Layer 2 of a small transformer language model trained on English Wikipedia (14 layers, counted from 0, width 128). Numbers have three digits each and are written without spaces.
In attention head 3, each number of a token's query is one row of weights dot the token's vector x plus its bias. The head spreads its attention over the tokens so far by the softmax of query dot key.

Query weights of the head. A number n stands for (n - 500) times 0.0017.
q0 (bias -0.014): 512486454569533343503540492554532402586544554446496491675514450410334558352532517778492564485364319584624533502562385622472497473452577369562409631693417451609539421492520515449590603566454475546579589476607553752369450500411520633344471508586404579661629573564447604348448471610536536557462478519437465571401569588460544529455426624458508671417510468564470419551559632614515468537635
q1 (bias -0.191): 367540557524397360511310548535546448569597518545507634753458364445417531364438554555717636625398417641624424560680358649562640453503543455626454661471360579565468551506564461529420490503569455558464651367477548583330444488540594491442481605591237613574441472689603477392355497558380544552515467669466423530401432584493440596528438648582443593500548427539491494564599578420439632538600
q2 (bias -0.178): 398457567526582331367521500483458599461601509434562430425464559509485632529523461442474488422486422621493509479434479483515509500617419478604355559446517632516706259510483505339515513526294470485610492651492582689497402530447372510527511476669344547642691497505527413526339383652431387656598369495388500557475534424421468536587500596420603613514365290585551597500529569543579511441526
q3 (bias 0.206): 516552520407565458547528607459564518535396360455491506620564509327522432528556621647420443454515585524552509442367545431594510451369635503440500367281621443585560506570332559399411356424382575652642512652433486478453541388540513539548437483484749500419600416452520375474441559372584434575530440574091719415515512591622576424538568466569503475304433493357389573674548526426443543414382
q4 (bias 0.110): 526517371512552366459509600410392528362787398530495565369487452492745537579639498369425434579444515443336544467413553491467621439419483654455426363530486555386293639528509507474390490363649410533500604451608559357629416591497495443489483318413517598412459616449540465628497575623466446459490440353709376455491782510426293446412456606604514575672446660481567416505588415533330334502537
q5 (bias -0.304): 457552576624518584290425387584643582629641560530581490504413484575500584430450350347516686487477449617417664430531473444644500596891668766633412593478521509544475417450527601586566667491500430453562425443436456589553449483620452452544653474595458597600576285575408510599544355509416441526506338497324555556576524394392416691592278500374518551686402411594403729460422402438444385564729
q6 (bias 0.136): 675274497566562587671384542491666385561193503656481573667495560385288466636743489330425574344344424451447386470407589574375315372554488400658463444394553385466439529463728408372564558629599651617470429457465771686406588602468587574570677486500492523488478489490552444599596545376641458438329340554368378473453441716588652568391422559579267481363674582433532419657442473625454529622535
q7 (bias -0.135): 467609543630415415369352700517686651329570539528542287618478603643429470570556345403556408403601434576596581477558590646587453474537554743542411378397432548546507396507660340497392719366506162462578658221470579511253483595494472447432399476597520557538515413605477484585554540532505504745577434462657557579339350421399452319538355565534586432684397531599666341489530500645430575539713
q8 (bias 0.291): 598436538663497453643413424445645409386544466532624341683527556441330547552354479300480532473382578497491459470254585546281559408435566368815385420539558332396466486437536405531492597488432542630437517228679500445460500561240468495428470655513250466523596493500555588661493622319547257548296402620377467396507485548587493587298580682578290533552459503402459325736450608566323381466568
q9 (bias -0.073): 323474483247359321481444537566511571465706458510503465365464459456577438351558667785526542364665523519404325462526548524609604562415504512362665439391476481507427673532415492403312488373573524590500476537433298657416520374610494521381641513593429406496331612304397677324582486567524555583359523460479514335552539553405558526465337628543535597130587342454463558506467628575423726408267
q10 (bias 0.267): 534533435591513366497415561560397533561356525691514401462604472497404368602366476483514375207488442516327361272480432467403304410757567579593369559332419513385504461614471455331563525475385532655761291523486483703346339547332368549475522444580333581469578489544635425427375608420601424421567349577489743479220371518452474842572263471478438289640414550411535604463561594454492394519425
q11 (bias 0.010): 404427355371473526571497747502413372556479513785416691442571547559520424473503710663626589449516516500633434679514465550572475593358468474507526405348469557559430698428376511451411391661736496726359627417550583500490518363588546394438532593358475492397171446656297509442640492469387515581456757430822511352526470531484605608386576681620235724364520345505450353450371464642375643538259
q12 (bias 0.116): 375564347568514488649734497282583699559674497645497160242422550500386624602453596367308359464586426619446496598511588580475470373562606590686425464521548387441516364722389500713560438473514345487587496316688416332482446602493361562551479326590504655672738536365397278473212480507481488664569418404342484435341699562353750705451507448435496544439417557357281424565515445431315409357690
q13 (bias 0.064): 578488442297537538538613480437600654465542386791509508310469618349559228504627601621607489477743632456406251525653476531700479397500554500410519512475477380415417672528427587370529354447579485763437563573413359237493359356358395691487518369678598500508406641479446430397515484483461342641525446360259292462549565427439896514447680658338572446476426595435496633396223619385372366517474
q14 (bias -0.062): 514349428497508496653327721436479380429509558408538483346451286664692304303758409519671475439727442511457237538469600481255012546330354432458254539527338557370570692387287502332288657573634562576500381860536704199430452319478313319640474516280571509266266496747583432546633448492363430376585732283564569521521538345525320504629489440500523496496507469509630570560532600554593381420365
q15 (bias 0.091): 282547527465547459574450758575529537459645500467583759679368508436720386776644546530419387547290482613542457398597304386315320410309274401431221487606409507393658621709248502422585551557470411696753564461488576396462404337297409485696427480319408290491412610439585356304425572504412389477599594440422591642800604261416581492574452454297386550628395526413657315690580548480603409431412
q16 (bias 0.225): 578448452354669676386268534468504660286550356483303451515546572561717418803607482545441395588674586516452416416381518429368500340452511601382486264496505472405291607497380537390347500303471503620393445556392454193581636497586469458427326470410638549279305417461416554560632601436583460283474473445542422384566703348521442470483484479534614514515584675490513607448503394476592574510397
q17 (bias 0.122): 470279471454605622624581657550484564536491389304441571557583378263650405573522532590581550479530511374440116474633485417614176344263509203279472765551584702478566628668345405395582323588592674668486427764496456604460525492332486538558473591528553534718395670321393386451564658529484496634625418548191416390383480467658545584614662532483387332266580437371421482639467682412615349434371
q18 (bias 0.206): 421453495406505641519600535449388565464493351402479534510559494333578340436543666517457342547624465426450363470609405433352352399396390314500414516418585555411404579594358480337497327529500633683469485621547392282562470473455492486527412456381662500347469399383580519524519677464564471398492416445438329310688556510579666663541629410537398522436576591372394398591437464554667448489524
q19 (bias 0.159): 514543584400539505374381558538575441379503449536403539525502409438542469660458480548416513482522507476533447438361556524469781452627521398498469446378424411496460638536485496413379620546600391654507556533482534559416574462439556502416427505477505644528483411509542456567667495544433538420456415549408502514495607488562500478424442789559576569334579529559590531455570565559568481523469
q20 (bias -0.155): 632432451601791334375593509559455584446426571484440397437456388603529476503491436383458588603460451514595613545561538599335539589520486761475352422514394494566406418271665620503409594445613336527574506524568583546485402455679457452595522426429489544319401672428510564535552622479518707339685461411603477545538672519399280425542606389453688503520545518596383409495389455766433600505483
q21 (bias 0.018): 549560486568458242609591583477507469388756506513390412392415572475686622361379530329468420515382328587546427433509536561507614579425518542622598384392382470553524335612608459551339439352512282507549719375513472572503414600482583510351378339562511557546531628332526431479326434534435465608461728382598463586513330464387483437220464510436579397462373511495593262447619709539542622409648
q22 (bias 0.048): 650528389583808503565573300391275549532330497391423579379514327565575749496319434500535503484428515586299432457513517381551564503457470394348387584607461645295557561389459404441369353527370497562541360621536405608582619602452503467548489457533554442679542479465362500553402602563434329227575500430459371545659431466668660701602616434458389640325346423516322598543535518517626314455541
q23 (bias 0.012): 547350370577385453496540441495642433716405597500503410508473542432194460520446654307408447449323359490467516604418505671504754701256661625751629667550548356489736315330547583411782368571578527600493397371620681651547535512568611465711693594618373546363604278347432381388456504339324545433412431567587897552403591572394520500474472564565468500708583418495421496561409710489328461568567
q24 (bias 0.097): 534565479601753510428407653371306775511694452368520347569581523574449518414393409485416463301550371467399503379449578478429547401588418530513487534347533536404390480518300393425608470437488461782491435514490521547619609352422444562419349497559626511496520599682341447618540646224550355513619351397477641549471413357551462608536272483661482520438520564421430485549519582607483433560569
q25 (bias 0.064): 568481411592608511281401487463481427538437558274639454437611367409390740323511542514575571413223385480413319632469328380646312483536258774478629628577436555302429571391515558662554419520421616435437600476649282481629497707460429514563667482466296367746695391415235471383616379372574666648570758525443462481530469557544622613575331550381411601453550543487602643399387263607683473602395
q26 (bias -0.069): 713603460274413432681318530464352426263834308417551647617373334496899423515671746892532409597639648483550495629549491419636602507325299506332241256469537575514464591649220592435383461555549572718846647854247459301235614204751565383292549303409796417625445716545543660274609616594517485495643537353362401484539510370468591359669657708534768520317354586420374545534691542500643456507412
q27 (bias -0.217): 500707395289436337426603313538485904480765541438597370350480421492618331654442720736730357533436701457488530341583536504860637546414365786495048392490485336554755533669263618609542387392543519556518467781380211441143635352721619453575611606547635367398387480656437518359388742452593380637452505379490573330500359484447759437587453782429833392520449269303560646199513567383601432493376
q28 (bias -0.016): 449397578675401504527386648461680549553484703611556410221416623515233697504562403381318533497409350450468612786432516584548692503618573470735847697404369520517632603397789509659427735449490511231356515262475503621459518596523507453574451568451383556441508435566451543537345538500531535380366635461440500466426428754495426462426510447565436553519585596495529329529299524667414425714542
q29 (bias 0.102): 541455607725582573550514445439782593463313437496401511534510582606343452317412456366459662615364500621222713585406564514492552522453603508601441493697455437459619435517770534566608728611570395578490421277591735481676423770462643522522460472545484445457737568367624525633164662393500519266426625464393507591544511583540477490603523358168378493619604521472486419612503449521400570562525
q30 (bias 0.009): 604477370730283517450552383449482588453670470680542391493490415491402276630352459497559500556430548500340590379290489458463454531419436608610413507586628459448315404516468621586717480401358387689522527310316413514500382389539299612509422403543202348571436543691580630425599504341483475483453611398528613471469493419579558451255656613351673383653291489500503532456516290571544433538422
q31 (bias -0.272): 425606574287500418592523457668480348274377355437348461576619721392509613751594862813632449500581458569661395368584358431614686596132364722281422377349433413599525347706407574546188385642553576474545363655486513598629605389774341475635612588367674469397371535203590522261726610651547520403585553583334475480830696480404485437564738662521753337334760473550551714348292786929480558433467

Each question shows a short text with each token's key, already scaled and adjusted for position as the last token sees it. A number n stands for (n - 500) times 0.0017.

Then comes the last token's vector x. A number n stands for (n - 500) times 0.0086.

0 " Cl": 397622644628458377591382712526544530471578458519705388604425351536449464529522417479493478511491
1 "ute": 271575663638540403603373701457521547474575421453541452603482451616449477623466423424541484474528
2 " was": 385634595637470360639313724493549512514515439517421466622447353531481456591456515443486444527411
3 " inc": 575540516687504332606348706440565468440534498499329602637436348488500488616528508490474513506436
4 "or": 698462486662563354589382729425550519448535400480423586658530459594450469591491423440506463465556
5 "por": 578430436623533315617353732425560537444533388501623573697582419533485500587500465478500475472526
6 "ated": 457484445647542379610342713437524543453539419457703527645571478587452468650461426414553464459487
7 " in": 355401388675517388647313704432526532469545472455609561590551389488464465630465480470531459484426
x: 483442553761598457516448485412471474509505505523393493522588523459382452433435444486517377272359571563427510483434589377485478376500534510460465558485575406509531491531516385548491475451489422560498437473466540517568490506476526805459412491431462530499534509557495459623425491452580419442489465577438513489473521549648492538507511496514560498531476471528497447556486436462468494561480
Which token does the last token look at most, and with what share of its attention? 3 " inc", with about 20%

0 " children": 523525701616511237595389703408627480505516458523644460474381449570507476646554490487467553413489
1 " and the": 335587601644482428653282738527527512520511437484561446548364378531457416656467454467501434489433
2 " fourth": 392614592681538397659309752435561478510529482482338511580396412525458447621451454459489457459474
3 " son": 510553599682602300633347699442584448495504484538323567639479368479548453609541506456485519404506
4 " of": 649598522666551388624321705472522474478564432471422583652448371554447436673446416425531444454459
5 " Alex": 650480480712547322638330712463552500457602455508630590670477391502506504589469447469512488457489
6 "ander": 493479434672596314581356727455565539449536374463695574673555441538478469630495474486569501452533
7 " McC": 333301352646585388612366729545517512517559439487602491585547337435514475612524455548483525461513
x: 584544658483587493556508486280508492470418483593390506478551497374451480521505392407403439387468560489454582573583594520484431428464451469473480422532502476465559488592485418523547470462531520487504433493553406555576608500369442513528576454486485531501461495543484388604478507543551442408384495527496475342536473604646550617481497445452357524499555474281463470538454542536472427599498
Which token does the last token look at most, and with what share of its attention? 7 " McC", with about 30%

0 " influ": 554529642607434329640349697415610523464584434475597414532378413568493458577544490479505484454505
1 "ence": 299543676625550378563404691413547550489529428448580475557460462615463450627481434443527507414529
2 " on": 382603614613478375627337687432516521513575474482389440614423394548455468629441446464516473443434
3 " young": 509587571666545309617342664464621497498548478493352533624461420519522445634484444469471500446473
4 " Ben": 672504519692516355620350699457564517459556497498426597631450411511514475610459431479510489459520
5 ".": 611447466706584443604297704444452509458474513477615598550545376553494508612521474556533429481486
6 "\n\n": 445435410652619421668364689520488479445512517425692503612552419509417427609445465483522509523529
7 "In ": 378483457646517339650315720509561482537504459500552525614559397523515469612432522437555425506466
x: 517488628682599486505546494402477525460494523478514500587515512451415534575453366392485432552383543383528468403343539289509572430504497499426523494564510430473550557507505412635496580465403474463354407493497476447546522534389524572445319444488475556449528527487518616675531520456559507432416465543542529435500443521614541569522464494454480526560522509327524359526540525429521480477489
Which token does the last token look at most, and with what share of its attention? 7 "In ", with about 30%

0 " H": 386652590621475425571360687491500507451565468489666440584383410533434491550481453496516478547471
1 "ou": 298561613640542381572411702475532567394533410443499520618470442555480540569499467485516497515516
2 "ston": 390594600675526386596416686455558544433533429480343492590417440538480528568494432440488484455537
3 " met": 544564556676534350606368682443567535445531451489386558652477381515514496577520482458479478453509
4 "rop": 707487514618534405565415701458547549497524406466465584664550439563444467582496442448530483419533
5 "olit": 599461465627562389603424653432592539426526375481569620663563459500489475594567436488521437418566
6 "an": 461440416615551395581370689461542564413541417506674519605578477585472460605466440416526482452528
7 " area": 394428380632568326584439646468581544508516488473594599656578444538507470644492482439477517479493
x: 549396525572546461534555478379552489529452577589413444538670495463402467450509403373405444419254514534564539442528575432452523419576538507486514499534550501605511497533525400516485530487538512506450371501471561496530566507430555560487423579560532434456449465464538434627395544479568469510448471502481551462457496639675515480353444528523381565466621449376464435513492465481492532544526
Which token does the last token look at most? 4 "rop"

0 ",": 475537645675456397646325703518511546453498510415628336589387298606498477592472470469491411594405
1 " United States": 262650660636535334677414696484566522480500550510563408575348405572582472601475418468433513480539
2 "\n\n": 379571577681566431706356735533487458453514538446311546629434352536369438634436470483545504527511
3 "Cl": 648568523670483351597400743484580495546558418548273627695507359554423464517482453429460484507533
4 "ute": 745539519638560373620354716447526546480576418441424573714565462604463462647463413410545482478548
5 " is a": 634499506676513379664324761498541449487502474440576597638542334522488433663366472450466513549422
6 " city": 502466398668556312600361718437595524496539482466707616716526434560497440658515429445488537447512
7 " in B": 273360357676548380658334742513512505522601501492566470575541336481474423609501462511494482526444
x: 491486663714608510537471385265452484499500538423381471518592534380374471514475426534482451363409638592426529436486526355474497336507495478474445467548517437450512457640463462543486474418418453482632492466445507554575622502484588599526417438422464521517470535480483353558400499510535380467472492481432552397512456496623479524534507465466502531500468440330512381512481490508467414536504
Which two tokens does the last token look at most, in order? 5 " is a", 6 " city"

0 " reported": 490485619625511337645378653464555476524506473576640384491432396594479463592479503407500479454461
1 "ly": 305549619620534368586356682433527538478538408441500513554431454595430480588491458464542477458496
2 " had": 388613582648478344622342676475553486494512430537492461565439367497489457591471507460482450512421
3 " about ": 485606533664488417642297689484576517506465467421398547575445371540488474568501475529536454523487
4 "4": 686464467652543395588349720467564519473506513546550596603539429571480564536461440475518463529506
5 ",": 605528437662536378602392647514520560459506507450554646623548340564499472578477461473486425578426
6 "000": 415418447642579369606426705416566506508483519491672545615574504588489509589434426470501488510514
7 " members": 372455411641555309630417680437594492515524470518599523629544453529502474591485488458460511419519
x: 557507500587586586496477491422562437536535476509467513510521493434468567538466343470509521418433576521551493477456556311472595369601484473580514515500540468522513455556491430530495495469542562510472474532507518562544567551368529637412401497488524421523559474550502457667447527431598463494365473522500617584478457630743501561347397477490363516482581533515467439496495494498528434499491
Which token does the last token look at most? 3 " about "

0 " school": 470539705608532279632394705427595556540503456489662416476375435615494473615491454472466507402502
1 " for": 331562615615456354645321709446560559487573434474544394573368421576437451635471426420488461433462
2 " white": 348574650703535318600361683445592545451536453460382455579365427543479493655492432482513535438497
3 " children": 475532633663533243609384697409616487491517466520344545642447447519530476658547481488468537415497
4 " with": 633578504722516347655300686482563516478556459497415568624460366492506449624464464404473434462436
5 " two": 642472489692550360670294725466622488514515457499607612616512409502455455576406445460481472479465
6 " te": 522373403670530295637355721402606531499528426477624515674548406503486448598549456493489492438492
7 "acher": 311469406649600313603414709409577534482558427499605539667609477510493462640509495470533527371531
x: 536462566549519564534545496376442481492520493544410477535663533434510609497475417456514361462460498429531518453453562454506524405622547460561475425491548515548482520479435450517513498619515620481563518505528475550605594606461529475508474622474432546516438518486495523732497469471583521456427497579544499447427466644763475533353428501508432532510555578490414468503476509557556495539446
Which token does the last token look at most? 6 " te"

0 "ec": 370572589635508402555401684488583558434516432485665483592439413559459501537522465448486482488525
1 "ided": 328550623638489365589400673455559540446516408476539464527450450599482502579461478440531518506484
2 " to": 398572591610496370632344673500494510464531448476409490592448405553487462603489456446491452505450
3 " acc": 496547541665552353618385691462572489493508501472369592565438395504521515594496518483503484484458
4 "omp": 678483476649524396587429697423532510459557433497484606645547429537444493545526486470507466473493
5 "any": 633453486660540400601398663435545560456542434456613568627542475557477481598461450446528489459522
6 " him": 518483471650554330613377659464546470509521412496645552626535446512504451585476467470513472428491
7 ", as": 415440433643562341631335638488542508507497490495615510581548388496519460616471500488475489508458
x: 547536531657553549485492508267568467500532500567460478441580527476350567510442392364471537372356566599430459521448555313505574414577501528421570551468582424576495469647504442569540484368536512507494499473517549513553456518320453654529527449533454484486578505491496477596478473428619498432461489541467507479510537560646567617412506490517510540532568566480474427550499438505533568569497
Which token does the last token look at most? 1 "ided"

0 " opp": 451605637672462339641401721404588471439547464531663389520343373529460461566532495442445466492491
1 "ose": 318550684641574351616382711412560506485557421453609460569424454602479448645459422455528466427527
2 " a": 351598592673510381648291720473556511490509452464373552595406403538443440610422457438490455502435
3 " government": 502600629634504338635381688401608513501550473528308542651449454583493454664487457416464500379511
4 " attempt": 692556553644532314638377706448615557526532468527417551696515415559484464639496472426488498422506
5 " to": 646509480650523326680304707495473510462550462472572606660510379523502445642479441444493451516425
6 " national": 546444455674506321658364694441638511510528473525637604654527434554529405653472446431441469412498
7 "ize": 317475401669591367612425688422561521507540413456610548673594483593447468664461420420567484423512
x: 541439511529557512494474424400442467463487521458467473489704483440432534494469424460498506452384522489539507464472549410455517500550547480529534489524526497461451470482595346508451486405510472474504506484571575455520509418409597802417434664456489440509433467428471485676538470470618514572446460614484538501499505563654471537421409511568441558447671489496478473547436457488536444549439
Which token does the last token look at most? 5 " to"

0 " Y": 367669621623462426607372700454545489458583451537652436582371398553442481537474454519516492501506
1 "ale": 281556673662554397595405668439525540478534427489568490568425462601447468615452433436544527459530
2 " University": 348606627651512324635403701471542529529503467530411480588417436589503458610493466467501539412474
3 " gradu": 476572582682553314649396724431581518476497451521393591582457397487509454605535520503471479441490
4 "ate": 695499552657570392588383698432538545470528397451410523668514479554465469622478447419557491438519
5 ",": 609528425671541371620387655523519576466514497431564645640560344573504473587465454460485424576416
6 " was a": 521452453656514379653336704506538485488520451477635590615544352484515420617431477462467467542436
7 " desc": 395372404658533357625378716417591502443561473456573477580590374504481467601539457474459478483511
x: 522454588624645528512406528398497450538454493512592495518645496515502438507531482334431446466535443506452491496445519443504510373574540491559466537438543540472512471548489520513482452512441516518517511380415504523525522517441645666556472490461458556562455525537518349505399580494622511380476521528468615543519463612524457469464423510564274532498476500481457458561431395488460423614483
Which token does the last token look at most, and with what share of its attention? 2 " University", with about 20%

0 "ty": 367576643627573380560403734446615564485524402449714463552429449614418467594506425440477496424553
1 "-s": 261654573626416395619315734450538553415540450503499593589424408564471473554522512501513503537446
2 "ix": 356557614688552358618365709421595574450549428486311556604445442586448501560438474443567521462514
3 " business": 493594622665530256605371677411614565491533495492349527632428431554531471634532463464458541415535
4 "es": 701496503655566334596371713435542580427515419460395570681513464596453504637471442418521497487522
5 ";": 606462460696631429651357729459513493533491482459576657628519338560502482552362423524498441528476
6 " in ": 502465437659532364660278730499548515509516447483644582651553371526514481612458476440506403481449
7 "1": 243383325560583370651359714459531522418560491537457492525616414547461516554516439457510423541478
x: 416486595501683527502459498336468467517484509502439501506524472449563462496508411456480393497521566464483558425447589424482465159542501494501531506404551572506513523660474397444475509512505488547518456535486543410567497515463505726468324400517503544525446512494522386581491495462532408466492497546456496500475550549529462522473520536511462421538628611577512509552461442367441437605545
Which token does the last token look at most? 6 " in "

0 " at": 465513616595505407630352692473495494464510454497640399524384404502461488570482461480513458479447
1 " D": 304659561622487446583382683488537527461557506504507529584419418549455458533504465459495483526481
2 "y": 394539574602544423581399673450516546447547420461324579594489478585439475610504466443536481462516
3 "ers": 529518570616529378606413689406535562472534451487326534628468460572485482587475480434504501463524
4 "burg": 684562531616548363584429645467554570462541426470462530650499467580466487599463440447518528456516
5 ", where": 594501473648532379633354663450549506549508465498544592603534372531473476610488494505483450474462
6 " one": 489448456631546390625366668479580500493545451497674554611540452514457452587433472455484494473486
7 " of their": 403449456664555389626367646488546491489553442498591544586532412499468422631443453481525471490456
x: 520455570730644567540582493267506516400419477524558496524632483453397551557476378445493459400460521488438536475455589377473504548479532460557479540531483501465530423530521469520494507468484574530523432499512604493524499542338532825464441535549482515495543510536501488617515493436527548519418530630503480519477475477512513664423484507464383505541560562416545523545468439496501511562490
Which token does the last token look at most? 3 "ers"

0 "ute": 398530705650552390599381714447535553486555415457735417548448443634446469621464419407533497454544
1 " ad": 327635621661463318604383734436561496423538496474568519570334389486467522656541456536499444489424
2 "min": 429579556633550341596364751395550537419543408476280521670489431659442498590495458492512523467450
3 "ister": 558525601677601338589382726424561512462558403489260543665490470565468508636503472432506496417575
4 "ed the": 668556563710533392655311734480526487490500429484405576623471417529456415669426439435530473467445
5 " community": 676535514668518287603414675433614527522533530487562595724494451543524470705511429437439538414518
6 " until ": 507507463659547386684263751516530550546531448446637614638503347536548459604480501497560423484481
7 "1": 245374317579580372642344726456525505428564500548458492523627402554457518579518427460509421540477
x: 425474611516677514488451509341476486520502481510406503491537476432551452503500417471498360494491564456498575428447587415481461183540510506475516513413543589505511527647487405444464491489497491559527443555506554429558492511487517772485330392499494524524461528467517397555483504468530430453486503541470474488467535570531456563491530523497461431536636602588500541565492421373437432582536
Which token does the last token look at most? 5 " community"

0 ", where": 482541662693463317705227771429561480574499435512655388527328281589446478681493508488475418441447
1 " one": 220600691680531325686273783463622496494568410505559454560378392571404435637396457414474494442475
2 " of their": 315597652708512321697263747478571472480578399496398465572323334544424395707409425466538457479432
3 " clos": 501622607675559281680248772448701524580540476477335526671450355587528453662431410431455465391530
4 "est": 810491491707587363625327797431583598385571395464434653710541451594400416610513432416508475453539
5 " ne": 693418408776516283651333763410607536397531438496650645729557350531458478613494442418464474526506
6 "igh": 501395397708601341618316793412660612419513328453705623713620453526463512657495484503537531400567
7 "b": 130377328654582360665384793424506575409587364480490390583645423546388464567531490411505465482480
x: 520434714504624484503490499307477485432494502394382456495857464445510409489494469447530428401485596529445477426427612353456602515551477506494500456454538518521509481551491409482468479520529492466554467512436460493601612509577641453499370496396464502489417538560503402546453519424519411480456551475524546352478507646606453487485503520546473526488587600355513471508379497493462466540455
Which token does the last token look at most, and with what share of its attention? 6 "igh", with about 70%

0 "\n\n": 385562635620528426674350729526513490437509534432694452550361342521366443611418451480551486536493
1 "==E": 240583615614397326658425740423532494540494517531472548590422415605442429590424458461488486571487
2 "arly": 387535594696523359628299752401607505520510416418386530538406459555469456628461466434566435456448
3 " life": 460554639643532289658371680429584488488508491463303558615474430562548387684523502488494545405447
4 "==": 696490528624455309649374739402522557495509521501457574604460423605499384670414458412499430486448
5 "\n": 661472435646629415684331740521509481432517527437649571658508393512446429591400447487535473539552
6 "He": 417412407693531317666385738485523448491536379576680575609585374517447493573492511455510442528486
7 " was born": 486472449637552312673349701477513411563466413522567619635567379450593411688521584478560530474417
x: 516483538652450491502467505271448497447524533524472406533565505521482560456470428482515346562509452623467512445525538559519457384550557464529566433537452496513544434512410461623453506525469508489518513396469440534598476541320471533421382517524522531510481446462514543522459528480616494442352471584530565495440469535652408558495505487487363598580442404419432538609480509418455518550492
Which token does the last token look at most? 2 "arly"

0 "le": 369554672644536365568418711413513559434554396453730437558413445591391503573521458450555532468537
1 " For": 323651591648434359609389748456573529496611472521515414630389390567429516578464452489513513509486
2 "um": 356517608660600356565413702428510573441518417433281591660481449580448480588549455440554518439519
3 ".": 558562507730558438607273726432458524449465486454335592567477363574474507617517473540541424475483
4 " She": 691501502690521308626366741484523476511544423522431605679490393539448474578476491496537519517495
5 " has": 637459477685521319633348732477561491495536438515550613647532365487469450623459490437473437546433
6 " said": 549464471678566311677343678415573473505551494528665597631555378501516450630463508448519487427447
7 " that": 341414389636545342679368666446512497541580496476600566617552417559468450697426447443462474442428
x: 521579536634562569486482449281487420452533498554508505463626447468426514527432387468436488443363588611479527440534606384468534441575483490543512522523601480485501490610520474543500449455581431534542389466473510411513429532446499731479445459446449501518503472585482487582497492471605535550430468588492497468466510590644562561366511507466456527495610497366535410555521433491483423625543
Which two tokens does the last token look at most, in order? 5 " has", 7 " that"

0 ", a": 454572710696454325726163829548549487524477444428735353527326257575487393732373421434448448614381
1 " great": 278601727734531197747237783394713479484609444420605380554326354599528414706470444418496476414513
2 " influ": 309659673742431215739226839356694506443634395472523497678349328559526430659568482478522471423523
3 "ence": 532562690719606298607335822349563565483555390407125557763508459666459416740459369405557511341562
4 " on": 765669545732507296721218823394520528526622457475402615768443310564439437728387404439534454400395
5 " young": 720516475793600173695230778438711489501579463488611663743532377493553397740473405453451497403457
6 " Ben": 493354395840556253702243839428610525433595495498820578702534356491537447698429383465521482429537
7 ".": 236312403793680393677149850397415511427456525455591487541694331588505503703529454596564375464484
x: 540522579591418485530483532362462467455455470564415467462582458466427475473464390427514403363473675450409525506521649263472521552546512535396522449483566343559492486615458395459513487454479494447528616485460488520590566538457518721502457423396466428481483480479536496545552441466527567485412506523516545539536530503555531607465484540499507497520567507445493548455489413395456429541372
Which two tokens does the last token look at most, in order? 7 ".", 6 " Ben"

0 " Texas": 432520691639509343604408707486552554468539434470715348526324385553493531585472385497523558446521
1 " Rev": 289674555623430427614328763486623525472590486545487471597410335512446477582499438543483449491463
2 "olution": 331591626646554396620384705409569518437553395519339512633507484665401430621464444437527490414546
3 " and": 537599547687490397653319736491498567461565431453307550643456360561452469612477470453528411500420
4 " as a": 657553552698517364645321723489560502506532424450389594660446392535469437642410438455479472476467
5 " cap": 584418459693561330641343745370621506503515444534602614650523359524478454581525531470485468455488
6 "tain": 419452393657559355605382743415570522480587386495728585654581441546425504595457462461535511442537
7 " in": 338380385701523382661308714445521542486552479462613570590552367493464463641461482477524450493419
x: 495441546762571449524465467381459483514512497528411487514596529439393434452440446493500385263390560575416504505438571328493490400494526518445454551495562407514517503558511416538489466449499437529511421480463525513563509516461538816462420503434456543489531498558503456608410471450592420445479460580454491456473528521641494544479517499523565493528496473495499458563481434462474503570466
Which token does the last token look at most? 4 " as a"

0 ".": 426587546670528448598272721446477506453455484466630453537372347573470509609519485525528429501486
1 " He": 367611620672487346608344723487529484453538382500551473598400387550450496567483484475515445516478
2 " re": 389613594666501372643329708407598500449536478476388585614440393492467484565502503476510435490489
3 "ached": 555585574705535384614368718458544525499547411495319500633484408571463463589432486441564506489480
4 " St.": 585568514658552398587317727533583533505543480533447657640519367457567509626499433492474453447510
5 " Louis": 686507467690573340610386678492542566429544462464612628647506394494533493593503433486496518485505
6 " just": 520443455710585357627343700450579531444552446455645616613540399490473461590500468491530461497468
7 " to": 361413381629547331655339696499489525457553445467591558602568399504496446615498450442493451519428
x: 560464535687529475539510541435490424468536494511496483500591472455338490504425431504518508391349580494346534444511608415494528412565478520492473551462526480508504501536587335574483469410505457521581408499474542410451481570457401761398393433480477533485493490492519385586384522428580450466455476581456527489473512514537491567471479522490518524574541587466469448536476446438415473585535
Which token does the last token look at most? 3 "ached"

0 " Ben": 446580626614481364619356699462559518458549495497679433526339408535488479589459435481509493477514
1 "'s": 322569613632516403628330693476548532489548440476567482536385440525455447624456454435531467462435
2 " birth": 405594636648580275651437630380490431531443500501455530574487443525545473605606547475482531429500
3 ", they": 498562581690501356663362680490542460527498455518362547597425385586481452593429461502480482533472
4 " l": 598464481672505380619311688423608525439552478516446641614496390488486457540503471471501412477458
5 "ived": 646527518675535338605348692438543493472533419458578521645516474539488453643453453462544510464485
6 " in": 520438426679508394636327688441529531476544486451659601602524392484465468615476482480522462493429
7 " e": 391354353636562346645373677462564521462533457482601461563574380465486452542504503456487462545450
x: 545472521515582491498469577271504480561511533475324438485582469514518518473528453281481363324225560494360499521524555486477473336493438471525412523495491450507570503525539376544543501398563452497485370498500559482571472494390418539517439506513466520470540462499519358533398527466579476432479512526454586477441509542535500573482518530570411530510543548451535432534469517588531460602485
Which two tokens does the last token look at most, in order? 2 " birth", 5 "ived"

0 "S.": 394544598638508468631361666488531574451521498471693375538406399572473485648471441488489471464528
1 " Sen": 349607604626503363602344707472598525429548438536518460590416408568477477592495447477473481460513
2 "ate": 338541632649570406585391694424531541476521404463363508610456462568453479609476442432552498443517
3 ".": 546555501712553452596284703443482508455473487462363583553468376558473504606510480531523437486489
4 " They": 621514557707512346629372689489541468517505420486409539637461428536442492619413473482505519510478
5 " reported": 643549510639560306647368647471573486524511467565555593627554409525511441615482510401499485473452
6 "ly": 447453446633546348600345686429535541477545399428691501627548473551450464607484457462551475470490
7 " had": 455403427647550346624342675480564490492517428536611577585579368445511439606469507454483452516417
x: 568479602614480513528479520268534497485493530590535478518585479495486553473501483380525416408349396595493518414495552410470459435511485484563467543449466436545581437520516354604505509505492538527504495507500495416543435618391385769396489461568485521494576449570548486613475558390545520493407512563525600437454497567575492598458462522527459541554599508301496545464456470470438503588473
Which token does the last token look at most? 4 " They"